Layer 6 of a small transformer language model trained on English Wikipedia (13 layers, counted from 0, width 96).
A neuron's activation on a vector x is GELU(gate . x) times (in . x), where the dot is the dot product.

Input weights of the MLP neurons that the questions are about. A number n stands for (n - 500) times 0.0014.
n7 gate: 451 367 512 687 627 441 582 503 441 801 318 537 482 545 522 781 555 478 451 465 417 568 491 515 538 582 418 320 603 681 278 654 451 457 529 426 730 527 649 584 443 174 309 585 544 463 446 441 659 523 547 615 449 591 449 424 567 466 558 640 560 565 500 570 379 581 616 754 510 504 637 446 422 468 366 457 402 496 431 557 543 626 818 467 662 420 468 590 570 451 450 328 500 530 601 603
n11 gate: 520 405 441 620 510 668 649 490 631 823 408 522 432 585 546 457 464 548 473 425 636 392 586 355 447 398 396 503 309 442 584 635 392 544 500 541 524 535 759 414 446 518 337 575 545 361 387 662 628 483 479 738 589 450 467 623 629 514 593 434 211 474 429 458 507 310 444 626 473 773 413 338 483 421 352 591 456 543 539 476 412 532 500 558 652 594 349 528 827 457 796 455 526 436 541 569
n21 gate: 551 496 292 510 653 334 688 604 640 394 420 422 879 535 429 349 645 507 679 565 608 550 469 438 480 400 474 551 563 543 531 331 528 437 235 187 568 599 568 416 564 414 316 490 584 594 457 438 277 489 503 601 591 492 609 494 611 600 533 366 450 449 444 568 436 717 545 676 585 451 739 486 385 594 443 480 577 679 599 318 537 488 472 604 659 552 552 590 864 536 532 568 412 679 766 220
n50 gate: 659 497 453 479 575 475 457 675 540 429 503 578 524 343 241 368 475 559 556 467 336 395 464 438 369 374 536 456 487 427 412 494 313 497 497 572 557 459 286 484 524 393 439 456 420 486 576 462 630 450 410 707 339 512 327 549 494 448 537 424 484 524 438 579 363 755 615 397 301 515 539 535 518 629 440 661 358 509 548 532 594 326 628 554 535 508 515 365 569 563 540 555 622 495 428 448
n53 gate: 586 392 291 634 544 503 610 618 433 284 485 407 537 433 569 448 274 270 374 351 452 642 397 578 487 433 663 581 409 512 397 383 452 587 550 539 438 421 740 443 314 561 490 508 366 513 534 582 503 566 511 440 565 435 363 427 391 450 581 586 500 550 423 494 524 514 465 364 379 843 640 509 484 422 555 421 226 627 503 382 345 476 653 455 513 634 521 560 746 462 420 379 299 433 510 538
n59 gate: 580 640 506 748 353 519 588 536 583 282 406 399 473 644 475 715 531 491 552 195 560 474 534 341 424 360 422 601 588 567 594 712 543 318 418 525 472 654 484 476 399 556 481 548 295 566 545 444 391 506 564 403 516 600 552 574 540 619 363 497 365 540 246 566 520 513 548 743 553 439 546 437 421 503 627 567 500 627 440 430 613 630 659 550 727 343 510 500 457 540 361 567 426 523 602 500
n80 gate: 702 485 554 583 548 410 538 591 546 511 630 518 455 439 232 360 475 381 538 647 575 680 494 436 534 338 610 623 549 485 332 504 621 292 323 451 316 567 703 463 517 469 510 486 466 549 397 500 516 452 650 479 612 538 617 518 507 517 610 547 556 227 425 487 535 452 578 667 629 581 532 453 497 497 728 608 511 594 485 447 376 621 617 461 616 428 479 813 628 476 514 490 416 585 798 566
n87 gate: 616 660 332 590 428 249 657 567 383 550 565 605 453 485 426 487 589 421 482 623 614 455 460 415 208 390 536 696 459 303 349 642 613 471 446 444 677 421 459 514 457 373 455 556 275 669 532 296 460 507 493 448 511 714 390 653 624 492 693 613 437 415 346 571 386 687 624 282 380 328 417 461 262 628 537 591 580 387 618 549 280 582 369 441 470 680 340 339 512 434 441 537 468 759 440 496
n155 gate: 573 466 521 488 526 603 550 406 708 549 472 448 380 472 425 694 507 425 477 263 470 610 695 474 647 583 553 536 478 611 362 604 707 650 445 585 527 325 640 516 607 584 156 546 370 537 478 478 587 503 450 522 524 436 406 550 596 572 870 586 526 532 483 696 507 404 526 527 642 689 735 468 478 316 497 399 365 379 630 374 433 347 595 644 446 636 347 419 614 326 399 425 514 518 572 619
n167 gate: 420 688 363 545 543 624 570 533 647 344 581 635 536 321 514 323 509 547 534 543 644 343 503 768 575 474 488 433 353 489 458 566 387 497 421 326 412 484 484 292 517 631 439 476 521 466 464 552 360 390 541 491 478 497 561 443 593 330 746 548 706 240 491 509 463 364 377 635 596 354 537 408 490 563 636 286 660 576 497 503 581 407 503 385 611 433 503 465 589 394 389 402 345 486 589 530
n178 gate: 630 331 526 429 592 497 446 542 536 518 482 730 653 434 461 354 598 515 580 558 437 565 391 656 513 568 537 454 494 444 474 364 624 299 426 424 389 667 506 494 625 447 439 368 628 491 329 258 500 439 553 397 273 477 359 522 560 439 417 610 455 306 418 439 453 400 534 364 556 599 618 482 467 555 593 422 582 684 521 814 371 457 457 491 692 512 490 538 614 480 510 721 687 423 609 338
n7 in: 415 415 494 509 510 451 589 593 466 496 314 430 620 524 462 681 519 450 578 380 537 548 555 800 528 693 371 642 337 506 555 721 362 424 610 413 708 510 408 691 382 413 408 616 531 587 484 430 669 532 535 700 449 701 574 435 525 551 555 651 564 520 470 785 300 482 700 590 405 442 533 411 459 574 517 486 384 599 304 571 447 627 791 384 564 364 578 662 641 496 525 459 421 515 564 554
n11 in: 380 388 569 458 476 518 354 490 322 545 746 670 334 709 327 765 806 480 661 413 607 581 441 406 545 485 479 441 443 452 548 536 538 621 483 659 752 646 362 446 431 264 390 524 342 622 548 241 813 552 497 657 478 500 497 511 591 386 535 390 445 497 564 569 439 549 617 496 338 395 652 609 668 521 522 489 407 542 608 493 425 561 545 393 613 788 329 610 652 538 458 453 431 487 398 435
n21 in: 529 324 305 403 959 483 450 442 508 612 540 141 653 380 572 287 213 272 563 327 555 526 551 477 482 690 390 550 580 447 706 566 350 560 276 392 569 548 517 444 322 420 452 471 645 453 357 405 445 529 462 552 617 514 496 476 550 754 542 399 557 368 389 557 331 627 453 702 576 403 572 370 490 747 353 601 547 577 597 400 415 102 154 538 526 532 895 452 509 268 564 474 574 662 378 193
n50 in: 486 557 549 464 336 534 275 702 540 642 529 528 455 405 478 674 561 537 522 618 520 453 704 500 574 450 525 591 343 429 503 381 509 542 561 600 437 729 598 420 615 390 663 522 406 503 603 547 537 525 510 372 514 587 371 569 464 416 587 661 541 466 438 615 594 560 481 554 337 457 587 557 477 423 670 451 463 388 535 584 446 389 637 656 460 440 388 471 362 563 567 716 521 513 483 665
n53 in: 533 529 321 778 468 613 468 632 288 525 228 508 488 589 554 436 410 237 341 538 566 303 534 317 496 263 551 479 393 536 561 647 665 603 425 481 645 553 519 528 370 438 443 465 458 681 433 553 360 576 516 521 309 394 543 552 535 591 431 249 468 585 541 418 472 414 290 155 500 620 631 528 548 482 324 583 355 531 336 492 386 465 547 400 425 773 406 627 676 312 329 500 731 467 470 437
n59 in: 328 518 503 546 416 588 500 448 348 608 515 507 477 503 253 522 661 539 400 438 370 621 341 713 394 467 440 451 548 474 317 451 443 358 528 516 605 640 487 440 463 284 389 465 338 535 582 419 563 528 407 583 577 497 497 413 571 376 559 337 366 535 554 540 207 426 483 535 418 452 315 649 544 644 416 486 358 368 590 788 367 550 520 462 416 500 375 515 561 601 565 535 319 431 700 705
n80 in: 537 413 643 466 569 471 592 471 710 361 597 447 382 446 253 267 572 531 394 547 370 725 602 459 691 435 596 760 486 713 580 406 476 289 442 444 343 473 618 570 373 395 416 478 567 448 507 599 533 663 510 587 700 563 590 424 417 481 541 557 397 535 805 446 775 437 569 679 647 468 551 610 603 371 598 715 500 520 602 477 593 465 312 307 764 466 476 812 693 389 440 575 552 332 542 572
n87 in: 588 505 526 436 491 523 520 587 304 699 698 557 330 406 612 374 753 695 417 484 561 214 552 469 163 432 364 720 322 462 490 396 606 90 670 452 457 297 466 686 358 302 243 500 246 453 644 479 557 588 446 487 558 685 385 418 690 267 727 782 495 472 254 286 703 775 789 381 285 228 276 694 469 641 577 698 660 319 540 548 547 890 356 429 562 544 470 350 234 661 638 538 668 637 452 596
n155 in: 490 504 602 677 374 552 268 584 405 429 490 519 541 788 575 346 575 359 555 387 434 704 465 431 357 554 617 321 520 537 349 670 582 417 588 606 655 607 603 392 563 566 496 470 503 591 560 566 281 510 580 559 500 740 453 456 496 479 515 540 316 623 517 497 605 470 496 514 538 489 648 683 494 409 592 339 633 485 311 344 462 371 404 392 440 477 285 197 378 170 350 326 613 497 521 350
n167 in: 415 717 359 452 621 574 513 479 436 528 601 668 418 545 448 235 485 584 409 496 624 411 424 657 500 609 393 482 590 351 446 565 444 398 425 409 428 380 623 454 427 413 478 479 442 463 651 266 592 455 492 587 506 533 632 466 484 275 591 525 571 375 469 545 304 300 395 503 427 302 540 559 452 563 669 440 729 467 720 642 587 562 409 222 506 466 589 529 490 553 613 418 437 534 582 556
n178 in: 623 659 475 456 619 479 317 688 480 421 419 627 574 456 343 452 520 621 531 508 420 571 297 554 445 493 462 345 418 435 303 377 752 323 480 430 374 528 436 585 362 442 418 408 562 402 364 322 503 598 623 487 288 688 476 445 515 429 355 873 380 405 674 370 313 529 489 560 500 349 713 480 494 634 422 455 500 630 569 613 507 371 485 347 769 390 385 588 463 648 538 634 661 509 390 564

Each question shows a token from some text and the vector x that enters the MLP there. A number n stands for (n - 500) times 0.012.

"ote": 516 519 493 441 470 596 471 415 506 529 481 499 487 490 504 487 489 532 532 482 555 494 647 493 491 557 533 467 453 676 477 489 450 411 477 470 483 448 447 515 620 615 486 486 466 501 491 610 487 550 391 527 526 477 489 294 436 394 435 420 466 803 491 521 567 505 361 528 417 555 446 463 746 487 478 514 552 379 474 414 444 519 545 457 447 380 533 492 522 496 505 475 611 319 522 505
Which neuron lights up most? n155

" a": 419 551 690 489 464 522 496 484 544 456 588 519 423 550 489 510 498 515 532 598 546 525 633 507 461 542 454 482 543 583 468 406 460 544 635 481 484 544 468 574 583 548 452 415 545 501 524 582 615 531 452 506 476 404 479 279 576 490 398 439 505 715 465 363 750 429 482 476 515 382 515 488 828 528 526 513 539 491 522 646 513 485 465 549 469 350 601 614 497 440 478 429 516 562 470 478
The most active neuron and its activation: n178, at about 0.28

"vent": 431 525 595 477 512 510 509 478 596 429 421 473 392 486 415 441 493 623 474 552 619 470 564 557 487 446 399 557 471 557 498 460 550 569 772 446 425 556 384 586 656 409 584 500 467 452 608 515 486 636 433 505 484 510 438 289 621 484 368 403 534 717 562 343 639 529 351 483 447 404 385 560 792 428 484 550 495 466 479 394 460 474 509 499 418 426 444 485 561 516 576 634 549 323 506 477
Which neuron lights up most? n50

"T": 509 454 535 481 502 566 497 556 559 493 576 432 506 509 445 442 455 502 514 643 603 616 581 446 491 486 460 524 440 576 543 427 504 412 483 549 404 430 500 566 471 519 476 429 530 464 600 517 432 672 482 480 528 481 461 172 567 530 539 472 580 798 512 453 628 501 388 539 489 513 444 641 637 554 538 608 478 510 495 457 562 582 537 464 446 484 572 535 524 445 581 602 514 438 498 504
The most active neuron and its activation: n80, at about 1.7

"ed": 568 478 493 460 472 543 483 444 539 538 479 482 519 478 606 545 486 443 421 659 483 459 637 454 526 649 408 529 549 636 555 545 505 520 577 509 468 469 461 590 505 547 478 371 422 466 551 523 556 663 303 501 456 576 513 425 400 554 440 438 524 808 442 389 537 513 438 457 499 495 416 506 591 432 536 500 528 512 449 543 585 577 521 407 446 397 534 513 528 559 577 543 577 582 513 563
Which neuron lights up most? n11

" in": 458 550 575 460 421 466 558 501 472 543 441 590 423 564 557 459 491 448 491 624 561 567 575 517 519 603 434 471 460 639 515 533 493 398 564 510 361 497 565 584 507 631 451 419 489 455 606 458 618 602 494 526 468 423 430 584 496 531 479 487 454 783 494 414 378 568 434 381 490 486 501 488 679 384 521 523 563 565 460 535 520 569 418 414 566 334 573 563 422 536 477 492 475 384 536 515
The two highest activations, in order: n11, n50

"st": 548 479 603 464 458 610 468 518 534 451 536 456 553 411 509 394 541 514 440 448 585 517 532 461 520 510 434 506 513 556 515 521 589 374 717 710 452 520 492 616 626 507 520 467 466 495 567 410 516 557 410 471 560 466 506 443 521 536 461 429 498 869 504 461 533 499 462 500 423 561 392 634 649 477 521 567 493 487 483 505 555 551 463 473 587 391 550 503 571 510 463 577 581 528 509 501
Which neuron lights up most? n59

"ire": 522 475 483 454 521 537 555 404 525 480 556 520 412 543 522 586 503 552 499 327 512 447 598 488 411 512 547 434 580 482 584 630 501 545 530 437 623 535 374 599 523 512 425 467 452 557 506 560 531 620 581 511 551 488 449 335 485 467 449 425 455 725 496 376 643 463 626 494 382 561 386 421 822 423 459 523 555 459 486 565 491 568 495 487 489 534 569 525 438 593 507 501 537 378 521 419
The most active neuron and its activation: n11, at about 1.6

"ly": 488 510 663 415 437 645 418 425 550 540 574 426 469 523 519 578 505 463 567 497 489 502 564 358 567 474 484 464 437 460 562 504 561 463 455 590 523 522 553 529 487 459 482 469 488 500 511 476 502 685 351 481 561 484 451 375 475 419 481 576 467 788 425 399 523 426 397 502 394 576 551 504 750 552 512 538 490 540 489 498 525 532 517 528 502 577 512 577 502 506 427 463 527 448 475 561
Which three neurons fire most, strongest first? n11, n155, n53

" is": 508 494 660 450 447 483 498 449 514 491 652 531 492 489 469 465 505 471 429 444 480 498 783 440 488 427 620 493 418 601 375 475 511 432 477 495 381 495 452 585 510 541 527 436 537 517 351 405 568 646 445 526 498 424 486 450 516 426 466 541 463 769 471 381 440 475 604 547 479 491 499 576 577 561 442 568 486 533 440 473 574 606 408 561 454 463 585 616 486 563 448 539 477 409 484 507
The most active neuron and its activation: n80, at about 1.4

" gr": 473 604 548 460 487 483 471 471 486 344 520 525 372 514 641 456 479 508 509 503 477 511 606 608 613 511 426 518 530 606 431 432 459 345 515 523 291 609 479 532 531 468 441 500 505 504 502 548 561 674 532 484 642 477 516 150 595 594 490 416 537 745 516 496 675 529 568 474 435 506 372 697 643 515 576 544 633 494 478 578 554 556 510 476 620 426 392 507 552 511 423 534 472 375 466 415
Which neuron lights up most? n59

" but": 407 460 563 454 476 559 433 408 463 473 430 480 476 441 507 550 497 473 550 359 554 506 561 610 433 569 431 517 526 577 444 561 522 475 564 562 392 455 455 553 503 520 474 451 544 574 405 450 479 623 390 504 520 561 485 369 515 449 512 500 451 784 468 310 401 477 537 410 391 441 476 600 633 461 501 431 633 445 520 437 626 551 537 490 553 503 528 586 528 446 519 537 552 286 494 565
Which three neurons fire most, strongest first? n7, n50, n155

":": 582 361 483 409 564 557 562 495 529 444 562 403 488 531 498 497 466 493 470 429 497 539 603 467 527 428 434 474 561 707 558 360 445 519 591 494 677 512 628 527 441 506 382 343 530 503 447 411 458 675 435 499 560 402 526 316 490 554 525 503 448 779 499 367 496 505 420 422 599 467 601 540 740 510 481 535 591 575 498 464 502 456 464 535 491 550 553 529 491 457 461 529 529 543 493 454
Which three neurons fire most, strongest first? n21, n53, n155

" about": 465 474 618 404 457 563 536 417 484 522 431 487 444 462 507 460 493 497 542 533 514 517 629 500 474 515 393 530 511 588 537 487 449 511 532 504 514 499 497 572 566 478 440 399 544 496 529 539 660 745 462 528 465 454 479 454 530 463 433 460 497 800 492 295 434 541 315 506 443 533 457 425 632 479 497 583 554 553 511 456 438 467 514 468 539 478 538 547 468 549 474 480 555 404 553 516
Which neuron lights up most? n11

".": 465 474 685 431 503 492 426 492 465 501 463 523 476 498 522 491 490 529 494 578 500 544 619 536 529 550 402 492 491 560 511 423 412 484 418 623 479 488 383 541 535 466 473 496 514 468 520 493 463 702 450 460 548 484 505 304 412 479 497 517 418 828 498 422 426 555 535 474 609 496 481 519 710 499 519 552 380 512 467 610 519 538 481 553 508 551 452 502 472 440 595 535 606 325 502 534
Which neuron lights up most? n50

"om": 383 513 498 456 471 533 371 479 415 612 510 518 486 513 509 527 547 565 496 496 445 489 580 397 562 589 526 509 454 591 527 549 540 558 741 522 532 468 509 573 579 545 463 404 520 501 492 519 528 683 379 522 567 460 468 374 482 503 435 473 436 818 422 447 522 519 459 442 426 527 532 580 815 488 520 523 500 491 475 436 520 534 512 461 477 371 421 477 508 592 484 527 612 516 492 586
Which neuron lights up most? n155

"\n": 488 460 368 352 581 522 491 529 397 407 421 469 477 507 483 418 538 568 446 482 472 478 593 531 541 532 444 466 456 571 479 441 512 497 492 521 467 498 550 508 519 478 459 366 534 499 586 413 484 743 533 480 429 562 554 417 388 481 552 487 578 652 486 442 597 399 512 523 575 480 538 597 735 632 494 532 466 609 475 509 563 478 422 488 506 494 591 554 482 618 495 420 567 361 557 446
The most active neuron and its activation: n178, at about 1.4

",": 481 501 612 401 528 534 500 422 460 455 469 479 456 546 565 557 484 506 537 509 503 481 546 488 563 517 584 401 492 577 474 402 486 474 588 704 426 451 468 627 491 550 535 437 524 495 451 510 511 584 481 484 481 560 483 459 528 566 426 452 434 800 513 188 446 490 384 531 431 501 538 516 649 459 486 476 474 523 481 533 580 468 515 512 553 392 530 537 516 388 430 526 488 430 448 519
The two highest activations, in order: n7, n50

" inter": 391 597 715 514 578 523 554 446 501 545 626 449 476 630 515 452 556 570 567 507 507 481 528 585 553 644 387 514 517 564 462 577 502 285 542 612 523 681 450 531 556 581 483 442 502 561 586 484 527 520 466 485 418 634 506 217 487 564 481 403 507 733 446 482 689 467 352 428 399 425 456 553 771 532 492 527 605 520 500 537 560 520 407 499 523 482 487 528 468 556 481 463 587 497 511 507
The most active neuron and its activation: n59, at about 0.54

"ow": 430 428 593 395 477 593 376 439 536 512 601 508 402 442 523 522 552 645 492 562 564 418 492 401 536 475 543 530 520 544 504 562 423 478 504 498 357 502 500 648 541 437 487 396 517 483 432 528 585 619 432 499 557 571 462 376 502 483 483 436 525 781 519 424 562 400 311 469 399 476 547 427 788 486 509 542 556 484 502 476 480 479 533 494 558 526 508 493 508 446 483 545 650 403 526 489
The most active neuron and its activation: n11, at about 1

" My": 455 517 638 512 494 514 587 497 552 660 498 408 539 435 478 567 501 530 543 594 596 505 563 633 593 455 481 552 504 661 537 398 441 429 678 512 494 536 490 633 506 506 534 359 524 494 412 522 520 748 464 477 466 500 482 340 562 507 469 393 523 733 466 437 666 455 470 517 375 387 429 610 859 551 528 489 602 504 517 603 513 428 472 604 515 380 501 536 525 554 473 519 500 579 550 522
Which neuron lights up most? n167

" +": 497 606 422 429 554 580 564 500 513 452 559 428 504 463 450 427 455 554 525 508 512 539 661 433 597 446 492 503 529 557 483 539 516 449 559 648 455 461 481 491 475 542 389 461 536 489 391 540 449 690 506 560 475 418 475 273 389 476 535 491 495 807 461 374 528 450 297 446 607 401 554 466 644 467 409 514 663 501 473 430 535 492 524 458 489 403 405 523 470 410 559 560 462 532 543 497
The most active neuron and its activation: n155, at about 1.3

" l": 465 610 712 413 464 488 437 537 569 543 692 523 375 406 639 450 503 529 498 448 452 568 585 570 530 641 296 487 523 474 428 350 457 486 563 456 434 464 557 588 581 523 414 475 476 455 648 535 456 568 513 544 561 530 568 494 545 527 477 467 494 712 516 382 614 487 587 471 465 364 334 465 563 542 454 663 577 553 444 606 469 389 636 404 538 563 487 505 418 524 551 387 600 287 421 468
The two highest activations, in order: n7, n11

" acc": 480 602 656 532 553 485 486 403 487 413 571 504 460 490 519 352 508 553 511 513 426 504 656 453 456 574 312 524 500 647 522 461 516 336 598 536 362 649 422 555 498 458 491 459 479 499 552 514 437 522 470 487 452 458 528 238 606 371 518 491 486 733 484 350 648 566 462 478 433 420 459 410 623 519 541 399 608 485 430 532 488 521 426 377 428 422 493 430 488 443 508 489 526 461 446 520
Which neuron lights up most? n167

"af": 410 505 520 496 491 528 474 504 556 408 614 352 406 396 479 405 556 584 512 664 466 458 472 428 459 551 520 466 537 508 509 491 476 435 673 618 535 482 450 618 582 583 538 443 519 486 405 599 516 543 365 480 460 491 459 332 572 533 517 489 560 775 528 316 587 489 183 486 349 465 468 491 736 460 447 601 409 440 510 445 503 546 527 432 497 373 476 442 437 563 509 414 608 566 449 520
Which neuron lights up most? n11

"ure": 490 423 611 477 517 515 562 477 438 481 555 537 477 517 420 528 553 570 545 443 591 408 542 497 465 501 507 439 486 630 510 396 520 438 654 503 573 488 421 579 540 476 470 432 462 500 492 496 457 722 472 497 524 502 486 402 408 461 452 443 437 829 543 408 771 515 335 463 444 609 429 595 678 494 492 513 527 504 525 436 484 470 469 555 525 501 473 496 462 580 448 530 603 366 577 506
Which neuron lights up most? n7

"ak": 349 550 494 564 511 501 484 522 490 522 477 453 463 503 416 583 527 667 476 627 497 504 618 399 533 574 602 500 476 644 516 511 511 357 598 528 446 512 406 539 420 615 406 461 473 413 409 594 544 646 428 520 431 574 463 386 531 563 557 600 512 831 568 402 498 490 457 497 432 412 477 542 688 535 537 593 452 441 552 507 587 509 474 561 483 387 432 489 539 477 577 476 547 455 470 505
Which neuron lights up most? n50

" An": 439 455 649 549 487 527 473 546 562 504 464 466 542 461 471 476 497 541 495 541 571 480 675 503 552 618 518 439 491 645 455 400 533 531 551 476 472 562 470 591 466 539 517 472 526 488 500 356 490 704 494 525 434 473 531 313 544 487 400 499 530 796 547 373 629 482 432 478 481 353 328 589 773 489 543 611 665 497 512 514 444 506 519 454 502 453 526 532 499 647 404 491 457 510 492 508
Which three neurons fire most, strongest first? n21, n7, n167

"or": 408 504 521 484 425 579 556 461 516 513 474 534 561 590 496 508 477 679 430 532 506 472 534 515 605 525 480 560 528 658 476 578 429 509 632 563 508 531 447 634 504 484 634 389 499 508 719 548 574 566 372 515 506 528 505 347 515 476 485 399 519 795 521 444 506 519 340 481 482 387 462 635 756 537 536 538 491 490 450 525 495 587 519 562 609 564 497 447 495 503 294 500 537 493 536 492
The most active neuron and its activation: n59, at about 0.36

")": 520 497 483 379 488 479 433 469 461 463 471 460 475 485 482 619 514 476 477 506 503 470 570 493 561 453 485 426 477 586 468 398 487 503 581 514 335 504 432 630 516 538 519 414 503 486 555 452 421 633 487 470 493 591 459 239 477 530 502 384 395 758 470 451 419 514 407 416 393 662 420 493 661 514 478 505 539 487 554 618 483 534 549 540 413 441 483 517 494 456 431 478 586 398 587 491
Which neuron lights up most? n53

"ect": 569 501 650 420 487 576 413 448 513 505 522 530 459 456 457 513 517 511 483 544 525 543 562 502 543 542 446 502 470 467 512 461 533 495 547 624 486 545 474 616 571 455 449 489 460 453 530 512 441 501 334 481 532 518 457 386 540 442 495 421 460 799 521 316 700 516 428 434 409 572 493 625 614 399 497 587 510 493 431 462 483 495 456 378 539 420 432 494 615 491 529 596 650 416 514 521
Which three neurons fire most, strongest first? n11, n50, n7

"\",": 539 463 459 380 548 509 452 442 448 539 451 473 490 571 538 634 484 530 534 472 470 458 665 468 727 423 546 368 492 621 456 457 471 462 474 499 281 443 503 640 595 577 504 422 496 476 462 368 489 677 482 470 483 605 447 327 505 499 449 457 422 683 422 310 351 501 364 562 440 422 475 473 556 439 515 363 461 541 516 560 546 589 464 477 505 420 516 518 512 347 403 471 460 329 473 520
The most active neuron and its activation: n178, at about 0.53

" ex": 413 551 657 466 517 414 536 463 542 475 463 551 391 465 478 419 544 701 605 528 439 563 574 531 556 604 322 516 467 497 528 427 372 423 518 507 368 591 597 576 576 660 479 533 509 504 498 462 450 536 444 494 392 507 493 382 481 459 469 522 501 793 529 350 573 538 557 457 430 434 484 576 710 434 526 511 554 542 483 523 615 493 480 506 477 477 499 435 606 445 438 339 547 447 537 504
Which neuron lights up most? n21

" for": 457 478 636 456 497 508 494 444 491 513 553 521 455 442 537 377 465 583 508 564 540 470 538 596 516 556 425 534 506 611 499 479 423 499 605 544 469 490 522 606 523 561 538 409 511 496 532 390 683 510 440 540 494 444 472 380 511 547 370 483 494 818 513 376 437 542 273 379 514 475 443 458 666 404 492 516 513 515 517 483 480 595 525 478 564 503 515 544 459 579 433 445 614 402 504 443
The most active neuron and its activation: n50, at about 0.14

" over": 512 470 683 433 455 532 562 417 492 407 457 555 484 435 545 462 494 516 497 452 480 566 595 554 514 622 487 477 498 541 549 481 496 446 579 336 441 536 524 483 475 487 440 404 530 518 457 454 646 755 471 526 412 514 539 398 512 524 458 461 500 787 509 421 514 533 234 491 429 486 424 491 643 488 531 622 640 486 488 482 497 533 463 500 571 515 621 512 498 532 559 518 687 426 570 497
Which neuron lights up most? n178

" S": 485 521 627 532 483 517 458 601 458 483 502 486 487 516 552 496 496 506 532 524 472 550 678 476 512 559 387 428 404 510 486 401 476 503 631 493 430 479 412 534 450 589 478 448 510 487 575 559 478 595 498 494 497 469 500 264 510 475 481 534 532 760 490 349 472 555 492 486 490 505 481 543 778 615 526 557 700 477 527 514 468 420 442 440 553 427 549 450 566 548 407 570 444 539 522 455
The most active neuron and its activation: n53, at about 0.15

" m": 467 416 666 426 472 432 522 519 466 610 559 604 405 583 545 481 494 556 513 588 505 550 685 394 514 609 502 493 464 526 452 389 464 487 546 502 487 551 521 569 498 519 522 492 513 497 504 388 512 746 421 496 621 481 559 342 638 481 588 492 497 782 525 477 605 482 495 511 436 459 466 558 723 594 528 446 589 429 484 569 499 540 613 490 474 353 417 451 529 466 534 482 487 389 485 551
Which three neurons fire most, strongest first? n7, n178, n53

"ent": 508 472 639 495 504 607 456 460 566 463 556 542 503 473 517 541 522 593 490 433 536 499 474 484 415 467 449 545 500 558 493 480 564 472 467 534 431 508 499 546 584 546 495 485 500 460 561 520 492 590 334 509 496 451 502 296 510 487 477 405 521 854 532 396 583 392 336 429 423 460 483 541 728 447 538 482 395 514 429 471 473 581 544 482 460 424 511 467 545 453 466 701 563 385 551 555
The two highest activations, in order: n178, n59

" re": 370 633 639 437 535 564 411 437 515 355 609 664 399 525 484 471 552 566 569 590 499 585 553 581 420 531 328 485 535 579 459 438 505 407 524 362 431 616 560 567 546 477 475 515 501 507 548 430 492 671 557 499 523 514 508 283 468 622 392 447 537 766 544 466 553 482 411 514 456 508 532 588 706 559 428 488 582 462 523 495 534 538 453 512 562 412 514 482 509 502 482 484 558 344 537 490
Which three neurons fire most, strongest first? n178, n21, n7

" p": 493 565 611 458 440 509 496 549 432 378 616 406 417 536 523 410 493 453 511 623 530 529 681 471 523 632 517 524 510 539 423 405 471 353 402 379 355 461 499 622 605 376 513 450 512 519 497 542 479 581 483 502 498 443 530 347 563 521 565 446 505 767 487 435 577 403 542 637 417 391 397 771 764 501 540 591 657 533 397 549 485 537 462 510 478 489 451 460 519 547 473 563 517 512 435 479
Which neuron lights up most? n80